Layer 6 of a small transformer language model trained on English Wikipedia (21 layers, counted from 0, width 96).
Take only the direct path to the model's output, skipping the later layers: a vector added to the residual stream pushes a token's score in proportion to its dot product with that token's output vector.

Output vectors of the tokens that the questions are about. A number n stands for (n - 500) times 0.0034.
" publications": 616,377,616,661,612,346,610,621,329,573,478,674,538,492,583,506,469,325,405,531,440,490,494,444,439,592,439,510,564,476,626,329,739,426,496,275,444,513,441,346,481,640,404,312,452,270,551,587,714,761,411,554,761,299,235,476,565,409,432,693,458,448,385,434,480,535,782,418,561,309,593,525,561,639,531,545,548,481,470,585,603,580,390,461,465,623,336,534,243,546,424,525,436,510,569,571
" daughter": 531,373,650,469,397,349,710,497,537,380,726,561,535,423,548,317,416,358,461,479,535,385,458,464,404,589,691,441,552,487,633,411,690,426,457,460,471,449,471,672,537,514,406,590,414,408,451,698,514,758,451,581,634,483,395,436,520,392,696,678,584,475,521,457,530,476,500,719,512,347,564,489,445,471,280,579,500,554,533,748,230,511,128,382,477,473,648,433,407,575,522,418,643,454,333,664
" organizations": 626,407,464,640,618,220,522,565,410,501,477,599,477,350,582,433,462,461,410,434,454,536,394,365,440,568,298,489,567,392,543,343,563,505,454,323,380,485,487,442,536,563,559,387,518,285,713,636,642,766,354,600,803,287,378,491,476,441,532,622,568,434,414,381,527,471,752,425,562,326,654,664,627,569,487,699,480,447,559,630,534,467,521,654,529,598,379,573,360,504,460,441,407,354,656,617
" Pts": 511,322,642,464,559,397,583,768,564,680,977,548,463,606,579,299,266,448,625,391,288,450,300,348,398,633,565,308,440,551,502,541,385,477,356,437,442,513,452,513,338,514,562,186,364,368,597,515,423,663,472,557,578,514,396,372,241,577,571,510,384,535,451,584,551,651,487,355,572,492,395,735,533,249,691,776,550,495,506,490,521,494,537,667,586,480,351,559,523,578,648,663,652,506,321,516
" album": 633,710,744,424,587,380,759,731,511,621,712,541,620,341,366,519,390,573,665,850,531,518,482,452,332,529,586,488,712,507,403,376,607,376,403,311,347,476,588,409,357,374,409,257,506,154,429,290,546,361,510,537,741,550,288,408,566,347,519,555,644,454,538,364,514,570,492,589,534,236,420,386,688,382,615,619,460,589,574,691,613,487,326,359,402,507,557,475,354,674,729,486,442,555,585,271
" department": 499,432,532,521,446,341,589,461,506,454,635,675,495,229,417,562,625,407,558,546,346,354,450,341,434,548,526,517,519,449,492,376,592,512,429,428,407,495,363,578,609,553,512,393,504,299,697,506,496,727,481,615,760,306,481,754,402,451,684,488,509,550,438,213,607,519,443,630,550,334,428,754,522,685,509,608,608,445,433,432,503,457,497,516,635,587,503,440,473,375,403,477,428,552,442,689
" median": 516,222,575,521,432,230,454,365,626,393,488,540,445,388,567,442,500,605,392,420,653,342,598,308,562,596,595,465,511,511,680,294,293,546,351,368,753,494,521,525,358,622,579,268,477,372,369,715,503,822,729,366,685,481,566,515,475,421,317,565,545,531,446,306,594,597,429,497,572,276,345,571,597,389,484,565,634,587,333,798,562,616,616,397,401,467,609,706,613,418,766,507,515,577,458,382
" 70": 599,305,502,409,404,512,432,482,462,361,541,544,533,495,511,507,402,493,549,398,714,430,387,427,518,546,528,535,511,380,418,449,546,479,500,384,582,623,527,611,463,399,448,475,445,453,459,454,450,460,538,526,453,500,513,517,468,490,461,504,558,500,400,517,506,508,702,609,507,564,485,532,591,519,546,603,508,523,635,516,348,617,580,592,469,506,495,576,558,394,604,421,585,509,479,430
" example": 636,496,746,802,388,441,651,604,496,583,768,758,502,575,616,466,435,434,341,447,436,510,354,296,605,582,740,541,729,305,552,292,702,621,420,367,297,312,452,407,670,659,388,191,341,260,402,555,587,585,566,518,733,446,357,489,506,684,492,534,390,277,591,117,494,514,543,615,589,471,531,685,535,546,449,566,542,210,538,639,592,479,556,225,431,399,324,505,268,578,510,564,730,396,470,461
" etc": 605,461,621,588,640,362,632,553,424,576,404,351,496,508,674,529,392,594,427,504,437,371,250,365,319,581,663,405,629,686,422,473,658,513,743,468,455,457,664,542,563,514,553,278,468,409,234,807,483,482,424,541,618,221,449,452,533,395,600,602,371,533,392,590,477,444,483,410,515,392,615,559,562,490,486,540,487,420,643,486,561,671,628,535,487,524,483,386,396,288,540,360,330,708,490,654
" them": 683,492,422,598,383,269,591,582,436,568,452,476,407,588,330,410,500,468,788,481,575,467,380,304,684,576,564,513,727,498,539,311,536,533,737,403,556,504,543,411,673,631,469,577,553,369,446,822,660,593,554,544,561,443,466,569,581,459,318,460,461,388,418,400,487,505,462,400,568,555,503,407,556,335,347,626,504,501,571,648,414,261,475,592,543,476,216,416,280,351,660,607,528,285,510,712

Output weights of attention head 1. The head adds the sum of these rows, row i times number i of z. A number n stands for (n - 500) times 0.00051.
o0: 516,518,581,457,285,415,516,324,682,590,286,361,785,764,444,496,543,353,808,490,579,464,499,442,489,563,594,406,333,746,263,394,663,509,491,353,811,549,442,556,259,505,545,716,450,602,247,497,439,465,501,441,496,435,520,522,553,432,518,471,599,707,509,571,296,290,448,719,622,770,321,387,270,555,466,600,506,423,608,367,397,662,767,688,418,343,569,267,498,494,570,363,381,656,342,403
o1: 519,312,626,491,590,547,421,643,486,555,437,669,761,323,523,611,557,594,355,278,506,564,360,396,326,538,566,368,409,402,485,488,269,385,389,398,424,486,602,468,463,815,626,204,410,396,615,417,511,514,432,508,734,417,553,514,494,688,537,387,403,445,675,442,630,660,569,558,655,363,383,467,482,657,508,497,450,690,344,643,575,314,622,382,597,565,576,570,743,404,485,545,359,498,402,562
o2: 453,642,351,519,975,436,512,662,343,364,319,307,238,607,518,231,435,424,405,475,278,527,247,531,682,449,657,410,817,457,636,578,778,647,588,809,226,628,436,609,752,406,200,507,491,609,408,505,514,517,486,509,431,661,560,435,580,576,408,518,687,391,471,511,311,387,631,451,517,510,685,509,331,304,472,525,481,283,530,559,407,818,353,393,202,633,592,407,567,549,431,664,581,390,663,861
o3: 649,565,491,428,825,793,479,379,449,641,308,556,617,544,444,564,422,394,528,354,721,457,414,434,439,552,658,343,585,440,523,517,497,361,484,567,542,508,457,346,339,538,392,408,371,478,277,426,538,491,453,376,784,562,586,453,521,542,392,546,587,533,690,492,458,455,795,558,614,443,372,412,288,538,478,445,546,424,492,418,712,659,474,507,313,464,611,424,628,539,493,463,362,481,607,574
o4: 522,672,483,492,312,573,451,566,501,476,703,436,490,360,726,321,576,597,420,666,785,638,655,551,279,596,523,496,315,439,372,461,411,465,262,674,495,430,691,518,350,784,499,425,494,396,384,321,683,411,393,281,547,324,573,449,437,588,613,364,586,549,653,572,446,612,292,680,508,592,449,405,447,471,386,464,570,718,244,633,433,454,346,513,611,377,616,441,529,612,684,623,482,507,443,332
o5: 448,303,358,576,654,533,410,369,676,432,242,506,481,862,348,570,357,484,583,387,322,272,494,369,481,517,496,420,524,616,592,547,529,543,605,358,539,446,422,650,558,384,554,679,522,571,461,699,383,626,417,516,374,495,551,551,492,262,377,589,594,569,351,425,484,503,547,330,515,739,520,496,523,607,627,444,549,396,931,419,553,747,723,513,365,458,352,434,398,343,533,449,388,519,510,535
o6: 613,710,589,465,455,545,626,493,574,646,504,541,681,347,651,462,533,461,438,330,744,502,475,477,533,474,691,369,414,515,232,447,393,439,156,580,618,329,721,537,199,633,576,343,223,588,181,420,505,505,494,296,722,469,536,372,463,613,597,449,548,639,746,399,510,547,470,796,630,464,354,450,381,402,469,639,490,564,358,540,431,452,549,538,404,324,647,528,597,487,558,644,433,619,374,591
o7: 668,240,619,548,270,239,574,294,589,427,486,398,514,445,741,309,594,395,446,476,720,457,543,380,428,524,581,624,427,561,531,284,506,528,483,443,716,695,508,259,471,465,566,506,492,603,323,526,587,573,580,600,407,552,591,443,550,634,507,355,412,560,404,639,548,322,556,519,526,369,240,476,550,435,587,613,477,389,564,516,495,502,659,514,484,588,737,524,431,374,362,537,689,476,461,329
o8: 443,284,549,612,485,112,523,580,544,560,271,344,444,612,437,472,584,457,572,464,233,456,444,571,532,506,402,505,628,577,594,574,607,583,720,394,329,473,451,422,741,434,529,652,494,672,545,620,558,735,483,634,264,569,518,513,462,324,408,558,428,449,507,523,448,339,497,321,462,444,664,488,465,537,537,510,441,481,607,528,444,527,693,495,436,579,409,458,351,442,379,370,718,384,430,768
o9: 597,691,515,485,543,579,528,240,506,572,317,454,663,618,544,492,487,299,599,360,684,540,441,410,487,519,712,332,410,507,352,465,622,462,435,709,533,483,556,467,284,543,374,525,427,558,155,373,532,480,457,306,688,526,616,498,469,575,440,504,673,551,695,463,323,305,685,648,609,585,394,432,347,515,474,546,519,392,508,437,501,716,556,577,332,399,676,395,614,492,524,453,354,574,518,627
o10: 675,590,705,420,259,646,604,546,477,670,748,657,711,366,626,418,472,517,471,475,734,409,711,511,445,524,531,500,354,571,432,406,342,320,407,369,853,405,504,560,298,430,560,311,434,395,340,526,530,445,583,492,686,555,406,532,577,674,636,418,480,654,663,434,669,563,448,768,546,436,322,501,539,402,416,559,397,453,413,451,572,405,347,533,460,281,606,591,542,505,461,466,376,624,336,149
o11: 449,690,289,414,952,757,459,442,374,482,468,681,507,434,436,728,378,407,460,349,464,612,313,465,742,402,473,391,689,365,487,577,507,538,430,772,326,557,428,562,412,355,474,467,475,365,613,311,311,352,590,440,668,541,404,451,485,441,524,604,471,441,311,387,559,664,480,532,488,503,465,657,500,405,630,442,584,491,344,511,540,545,485,486,573,676,378,490,601,704,528,585,523,434,758,713
o12: 343,540,621,484,575,589,543,774,655,242,666,477,584,425,541,151,482,633,462,553,216,454,534,547,504,493,683,466,522,743,585,471,422,519,414,766,439,445,445,978,608,516,488,502,595,542,612,579,497,384,346,570,352,470,258,590,475,871,643,370,521,644,606,404,406,600,295,699,528,659,478,501,303,458,411,554,254,511,527,390,281,533,530,322,513,349,469,473,560,478,441,760,449,639,338,492
o13: 524,512,634,398,578,448,581,731,419,634,529,587,633,154,486,607,631,450,451,464,453,548,338,590,676,465,492,537,603,453,514,484,493,440,516,333,535,569,451,398,455,533,459,323,348,467,738,370,479,340,643,571,736,458,426,438,480,667,606,444,324,410,486,483,617,591,429,659,515,192,362,490,392,445,453,672,429,622,154,574,434,231,455,522,656,622,585,653,678,699,406,447,634,475,553,541
o14: 381,345,662,574,400,253,555,828,645,481,632,510,505,419,456,418,633,708,441,453,290,491,493,494,500,485,590,479,434,417,517,475,410,547,319,265,397,318,666,520,688,747,605,360,408,640,583,578,501,585,460,529,380,413,456,612,420,515,479,423,394,492,612,510,567,520,335,552,557,402,686,482,580,577,550,595,350,591,384,687,435,390,508,429,583,432,399,602,388,326,511,570,474,557,370,674
o15: 278,402,574,392,403,418,620,472,530,365,518,607,676,303,651,474,498,510,365,351,304,430,514,429,639,372,695,472,441,575,504,447,335,568,348,656,496,433,512,816,526,464,626,313,418,551,681,508,438,459,570,646,469,394,436,522,378,765,684,401,634,478,494,339,555,693,230,719,565,580,379,647,510,411,440,683,311,607,545,512,164,467,725,429,674,405,597,527,707,453,470,481,413,614,293,687
o16: 646,678,429,496,523,465,685,288,432,727,401,626,461,469,571,514,577,457,410,324,756,470,479,439,585,482,584,431,449,319,531,514,609,431,506,464,566,346,608,234,352,434,291,324,242,470,265,426,586,605,661,439,747,558,742,463,496,503,406,569,820,442,562,541,643,402,512,598,604,330,550,309,549,358,440,592,548,389,314,618,565,704,251,589,294,465,641,651,453,546,502,257,465,403,740,598
o17: 338,276,309,450,613,636,392,338,537,512,274,504,445,811,420,724,286,409,670,546,495,319,585,496,579,562,418,485,504,544,638,508,468,532,642,281,683,611,295,558,583,314,481,739,515,522,639,537,415,483,525,520,422,469,554,516,447,110,448,561,586,508,212,539,478,592,426,380,377,717,475,572,477,572,570,494,669,516,811,345,422,617,633,626,662,497,451,411,487,571,542,285,500,452,548,466
o18: 391,454,503,468,386,663,532,479,512,367,698,636,545,428,440,488,418,641,506,645,363,407,738,521,446,469,444,663,478,638,632,567,334,466,579,434,597,474,362,734,546,310,627,481,671,390,721,604,452,534,520,706,367,473,297,630,501,551,620,542,518,589,435,382,629,628,374,457,413,572,517,609,613,502,402,477,409,532,640,369,459,386,447,438,613,388,337,536,469,456,473,489,394,572,400,321
o19: 467,239,502,521,606,277,440,379,597,476,154,552,718,640,344,701,628,386,548,324,290,538,328,367,464,471,445,465,536,452,491,461,546,604,632,403,359,504,507,474,573,655,606,599,531,589,665,490,422,520,447,538,427,374,668,560,407,425,412,511,398,387,449,480,477,376,579,414,572,551,484,490,480,673,610,571,489,601,600,521,569,431,873,550,576,586,468,405,571,338,426,346,437,445,401,812
o20: 442,401,379,696,527,258,360,613,497,236,551,316,198,630,405,362,533,640,430,516,204,686,381,413,373,534,416,489,474,442,490,487,625,659,529,611,203,563,567,523,751,666,562,690,833,589,549,590,526,639,352,589,85,568,521,534,622,492,383,606,406,451,424,611,461,354,696,150,498,461,777,513,709,574,554,335,554,423,597,659,478,539,591,322,434,757,405,398,226,237,522,738,642,403,483,661
o21: 463,471,473,476,583,624,323,408,600,637,578,474,592,423,303,696,655,670,562,454,537,728,466,539,264,553,338,470,387,354,366,603,370,370,406,398,319,409,698,385,378,786,724,494,609,395,692,423,547,450,245,342,561,176,453,454,431,353,576,678,393,440,671,471,468,577,546,370,467,560,595,406,512,852,543,316,655,860,340,621,638,267,571,512,697,602,322,346,405,466,728,480,397,512,578,555
o22: 591,375,384,573,388,425,343,558,474,465,474,385,275,629,475,458,504,581,528,788,756,502,585,512,181,650,367,591,439,374,549,503,507,491,568,243,572,602,592,294,562,739,558,572,529,489,437,516,630,609,395,418,426,430,700,389,610,248,396,482,509,518,474,727,503,494,602,306,497,475,613,355,521,563,458,434,742,629,524,644,614,444,354,558,493,541,532,371,367,490,631,496,543,389,450,299
o23: 614,374,385,465,205,537,408,337,365,511,677,528,484,530,464,606,595,573,509,542,763,626,588,408,163,597,338,521,294,255,539,379,348,470,517,352,609,645,595,348,418,812,611,452,636,334,572,498,634,533,437,548,422,474,621,436,626,562,513,532,377,430,469,665,716,518,690,394,594,346,526,443,781,499,405,378,698,628,420,658,625,315,449,452,649,594,581,409,397,421,532,358,509,492,424,251
o24: 339,536,417,549,939,344,240,786,389,389,339,478,344,701,228,687,466,489,480,499,156,608,192,401,626,475,490,402,657,268,528,596,660,616,543,520,151,607,513,509,753,742,412,621,589,490,701,272,376,429,467,351,529,387,576,557,502,322,392,516,466,333,276,564,449,572,551,290,448,538,742,529,522,532,679,434,625,557,376,687,480,548,369,540,695,741,354,442,569,590,648,588,471,385,698,813
o25: 682,361,670,517,590,359,482,617,679,638,360,302,679,495,386,311,551,383,525,557,312,323,455,559,395,564,498,567,623,716,529,622,654,434,649,341,523,476,422,607,599,446,535,630,483,713,468,618,528,531,403,543,590,489,512,563,451,482,502,464,475,586,676,326,357,309,501,475,488,537,503,440,217,573,530,569,358,469,688,405,587,451,666,503,219,312,514,559,512,459,325,570,542,493,358,617
o26: 461,579,644,540,433,408,422,568,291,580,666,521,422,349,414,550,591,620,537,579,528,773,351,525,535,504,422,587,467,174,473,418,479,478,610,506,404,733,487,307,613,657,586,449,723,332,746,386,471,428,545,596,519,630,347,432,651,657,565,476,360,472,392,684,556,396,569,421,433,218,652,527,603,434,499,360,549,490,130,522,460,343,322,399,682,777,457,576,521,615,452,445,693,378,541,434
o27: 528,603,577,596,362,337,644,567,584,527,618,653,670,271,514,411,685,587,431,308,424,628,369,405,548,484,597,449,334,487,341,426,434,442,336,533,385,357,767,523,371,623,604,309,415,524,485,527,438,523,513,525,573,497,418,484,505,787,564,471,468,566,683,393,596,427,525,588,627,336,545,397,506,532,464,573,373,500,336,575,471,473,610,418,388,524,440,615,508,416,461,616,439,620,427,609
o28: 378,509,546,472,397,352,619,363,706,407,546,412,589,546,561,370,561,446,622,337,286,515,453,434,712,406,667,412,416,669,360,370,615,656,382,702,534,433,488,715,474,388,538,684,566,662,456,509,457,417,495,587,270,442,412,601,410,646,590,513,603,618,473,455,375,370,266,684,585,683,460,530,445,478,554,578,318,367,510,449,243,668,816,478,487,469,510,428,378,431,484,516,517,605,463,706
o29: 404,424,728,400,386,559,639,512,751,681,764,678,740,253,363,597,621,660,472,313,301,406,674,552,594,445,538,537,438,516,564,499,301,402,425,293,536,194,511,560,514,412,605,367,494,465,727,602,480,354,546,583,508,344,337,696,323,631,583,522,472,485,658,313,609,590,276,703,472,477,519,519,614,698,604,504,191,602,451,447,553,340,601,446,642,277,292,696,429,422,428,279,315,644,487,546
o30: 473,725,523,439,251,407,624,151,510,765,479,404,480,429,498,649,596,421,560,513,572,501,711,669,537,475,383,644,546,439,467,493,559,448,626,441,518,382,586,331,438,242,510,493,487,457,428,521,614,516,612,427,481,395,579,429,327,363,587,670,583,346,613,384,397,430,483,482,374,562,560,552,653,549,529,487,545,577,571,442,516,466,450,651,503,404,397,478,395,597,546,91,451,544,597,523
o31: 542,459,654,399,633,585,546,589,611,709,477,739,783,337,413,794,561,503,497,420,594,423,527,509,636,481,479,531,608,450,577,464,318,397,498,206,651,340,458,372,389,508,526,330,257,373,656,398,429,347,657,446,791,390,436,536,391,467,533,417,267,461,441,426,693,705,312,729,454,389,287,503,438,537,606,634,447,639,286,477,694,274,479,586,704,407,385,704,674,680,436,356,403,529,558,386

Each question shows a token from some text and the vector z that the head gathered there. A number n stands for (n - 500) times 0.0023.

"=": 578,552,512,552,432,573,496,524,451,532,494,532,425,528,475,468,537,539,446,586,478,455,529,533,577,530,525,488,478,461,452,577
Which of these tokens does it push down most? " daughter"

" order": 284,494,476,420,490,521,461,554,536,341,432,453,567,494,619,468,404,430,511,492,703,552,559,553,524,480,547,527,487,582,439,511
Pushed up most: " organizations"

" of": 360,464,520,407,552,425,480,415,534,381,483,469,500,547,648,426,490,377,490,469,543,613,565,461,639,542,543,508,436,648,622,583
Pushed up most: " organizations"

" Hil": 386,500,500,420,518,481,468,441,525,386,489,463,501,534,619,458,469,426,502,501,547,579,562,493,613,542,526,506,439,624,579,573
Pushed up most: " organizations"

" the": 400,455,497,385,553,473,465,481,515,400,449,432,630,469,623,540,378,458,534,468,650,548,517,510,548,451,547,491,575,589,469,453
Which two tokens does it push up most, strongest first? " Pts", " department"

" down": 726,476,323,509,377,680,512,467,364,569,689,606,445,397,448,439,465,634,547,501,447,454,379,524,530,467,615,529,606,601,422,594
Pushed up most: " 70"

":": 459,441,522,510,447,569,468,530,426,484,507,579,474,463,412,479,522,548,513,453,518,462,488,512,470,432,517,485,497,480,515,494
Pushed up most: " 70"

" interest": 381,505,620,531,423,318,555,630,597,486,502,514,415,712,493,551,704,317,417,488,429,387,427,477,375,558,506,524,501,507,557,561
Which two tokens does it push up most, strongest first? " example", " album"

",": 477,480,645,620,332,593,416,459,593,575,435,470,456,401,482,324,502,460,497,532,684,549,503,507,567,590,600,496,459,441,480,354
Pushed up most: " them"

" when": 597,421,597,553,460,646,447,453,510,634,512,315,485,286,501,332,583,370,492,486,708,506,560,533,469,699,414,584,502,500,512,232
Pushed up most: " etc"

"s": 717,462,551,486,451,647,530,451,570,599,383,465,527,420,498,593,497,609,486,646,534,547,472,435,510,535,310,521,627,449,545,377
Pushed up most: " etc"

"19": 468,531,648,653,371,549,418,516,496,569,444,566,376,498,445,304,580,453,428,594,591,482,538,509,693,552,602,464,385,368,407,523
Which two tokens does it push up most, strongest first? " publications", " organizations"

" Kos": 601,429,495,423,550,567,508,487,456,478,447,492,515,447,520,480,443,553,487,536,552,538,576,492,576,468,399,475,534,407,466,473
Which three tokens does it push up most, strongest first? " them", " etc", " 70"

"\n": 402,492,458,515,507,560,607,369,336,560,498,760,601,436,456,633,495,458,607,479,440,684,319,487,482,333,301,612,598,651,591,517
Pushed up most: " department"

" Cr": 713,535,436,576,559,416,659,579,432,663,627,366,431,557,480,527,679,396,374,459,285,350,489,470,274,526,351,508,508,503,581,569
Which three tokens does it push up most, strongest first? " median", " album", " daughter"

" throughout": 507,449,468,529,486,432,533,614,489,505,499,421,506,574,455,473,474,495,442,451,457,496,528,519,339,522,526,470,501,506,534,516
Which of these tokens does it push down most? " organizations"

" and": 383,546,501,496,415,512,511,508,568,470,442,529,371,527,588,476,610,401,441,586,568,569,481,500,552,504,534,604,478,601,595,565
Which two tokens does it push up most, strongest first? " organizations", " publications"

"gn": 547,429,655,503,507,450,469,528,512,559,523,460,506,472,454,440,574,381,471,432,599,436,497,551,492,564,635,538,545,417,474,310
Which two tokens does it push up most, strongest first? " daughter", " them"

" 0": 429,391,554,458,467,557,406,519,485,438,435,574,451,449,404,432,479,573,520,478,611,495,553,552,551,459,573,450,490,393,507,420
Pushed up most: " them"

" becomes": 555,422,669,498,517,501,439,507,516,553,507,415,539,413,464,425,544,388,492,431,651,456,531,559,496,592,594,534,534,417,466,258
Which of these tokens does it push down most? " department"

"22": 464,434,533,517,448,586,465,513,426,493,494,581,465,444,416,456,521,557,510,455,535,479,503,511,501,441,512,481,490,466,509,479
Pushed up most: " 70"

"cc": 396,536,525,490,428,491,511,499,566,482,429,532,387,533,567,486,592,390,439,592,572,572,478,497,555,513,531,608,484,565,584,530
Which two tokens does it push up most, strongest first? " organizations", " publications"

" Chinese": 495,470,681,518,593,347,587,513,511,588,529,497,509,514,469,528,691,335,430,406,494,390,482,498,385,458,565,559,532,377,526,350
Which of these tokens does it push down most? " department"

"e": 519,479,459,523,551,508,560,493,430,534,520,509,478,467,524,505,574,492,502,460,459,551,511,521,441,465,395,500,539,573,557,504
Which two tokens does it push up most, strongest first? " median", " album"

"07": 475,444,511,514,450,561,480,533,424,496,522,568,468,466,414,475,531,539,507,449,506,457,486,513,459,438,520,490,498,483,516,498
Pushed up most: " 70"

" (": 488,385,476,523,357,550,470,456,540,516,497,611,333,496,449,370,601,519,499,520,458,533,461,486,506,494,478,522,467,499,595,560
Which three tokens does it push up most, strongest first? " publications", " organizations", " them"

" is": 569,459,624,538,533,426,533,576,459,535,527,641,506,541,391,484,505,543,454,406,467,406,465,484,551,477,627,407,554,307,396,479
Pushed up most: " 70"

" The": 445,500,485,439,506,524,494,482,506,455,479,444,557,459,606,527,441,468,517,511,607,508,510,515,539,484,491,493,541,569,475,475
Which of these tokens does it push down most? " album"

"|": 408,488,449,504,510,538,626,362,327,572,492,786,580,451,445,651,499,443,603,501,430,701,298,486,487,325,300,621,613,654,620,524
Pushed up most: " department"

" be": 416,425,646,439,552,376,482,534,576,486,460,477,486,507,457,496,601,378,464,442,598,413,524,551,421,492,612,536,516,351,524,312
Pushed up most: " daughter"

" Be": 607,552,509,577,475,470,541,563,424,593,590,519,407,524,411,488,601,472,457,488,429,396,473,527,375,483,543,503,496,416,467,485
Pushed up most: " median"

"\n\n": 466,450,634,548,498,483,508,531,485,510,494,576,435,503,421,383,572,453,441,421,527,460,552,526,527,494,607,499,442,315,457,450
Which of these tokens does it push down most? " department"

" best": 367,469,552,411,585,400,543,425,491,429,464,497,561,528,626,547,512,394,483,422,551,556,494,479,561,440,543,528,540,616,556,495
Pushed up most: " example"

" Britain": 504,536,462,458,492,505,507,489,551,434,536,480,558,582,577,584,516,522,539,518,422,459,456,453,475,559,427,539,536,629,483,594
Which two tokens does it push up most, strongest first? " department", " Pts"

" 3": 450,509,562,484,530,520,489,511,508,445,473,533,581,503,518,570,453,550,521,472,503,482,504,494,506,465,441,497,515,494,463,482
Pushed up most: " Pts"

" heat": 399,485,463,409,596,404,524,473,490,409,484,446,596,535,622,543,447,414,501,439,551,564,520,509,499,447,540,514,542,616,495,524
Pushed up most: " Pts"

"'": 595,461,453,445,599,498,461,513,466,503,455,478,482,473,503,435,436,495,468,571,503,579,578,487,586,522,436,465,495,458,501,542
Which of these tokens does it push down most? " example"

"final": 484,513,463,556,503,548,558,486,417,550,544,522,481,457,537,500,610,464,514,463,462,520,478,530,445,467,368,528,529,610,537,530
Which three tokens does it push up most, strongest first? " median", " album", " example"

"red": 519,461,608,467,492,502,562,414,515,547,397,537,495,479,503,515,493,461,450,527,589,562,477,470,534,512,481,566,536,434,560,356
Which two tokens does it push up most, strongest first? " etc", " them"

"ana": 534,490,478,502,545,494,547,478,473,523,500,507,499,494,539,537,554,492,505,491,460,570,494,488,470,488,411,508,556,590,565,505
Which two tokens does it push up most, strongest first? " median", " album"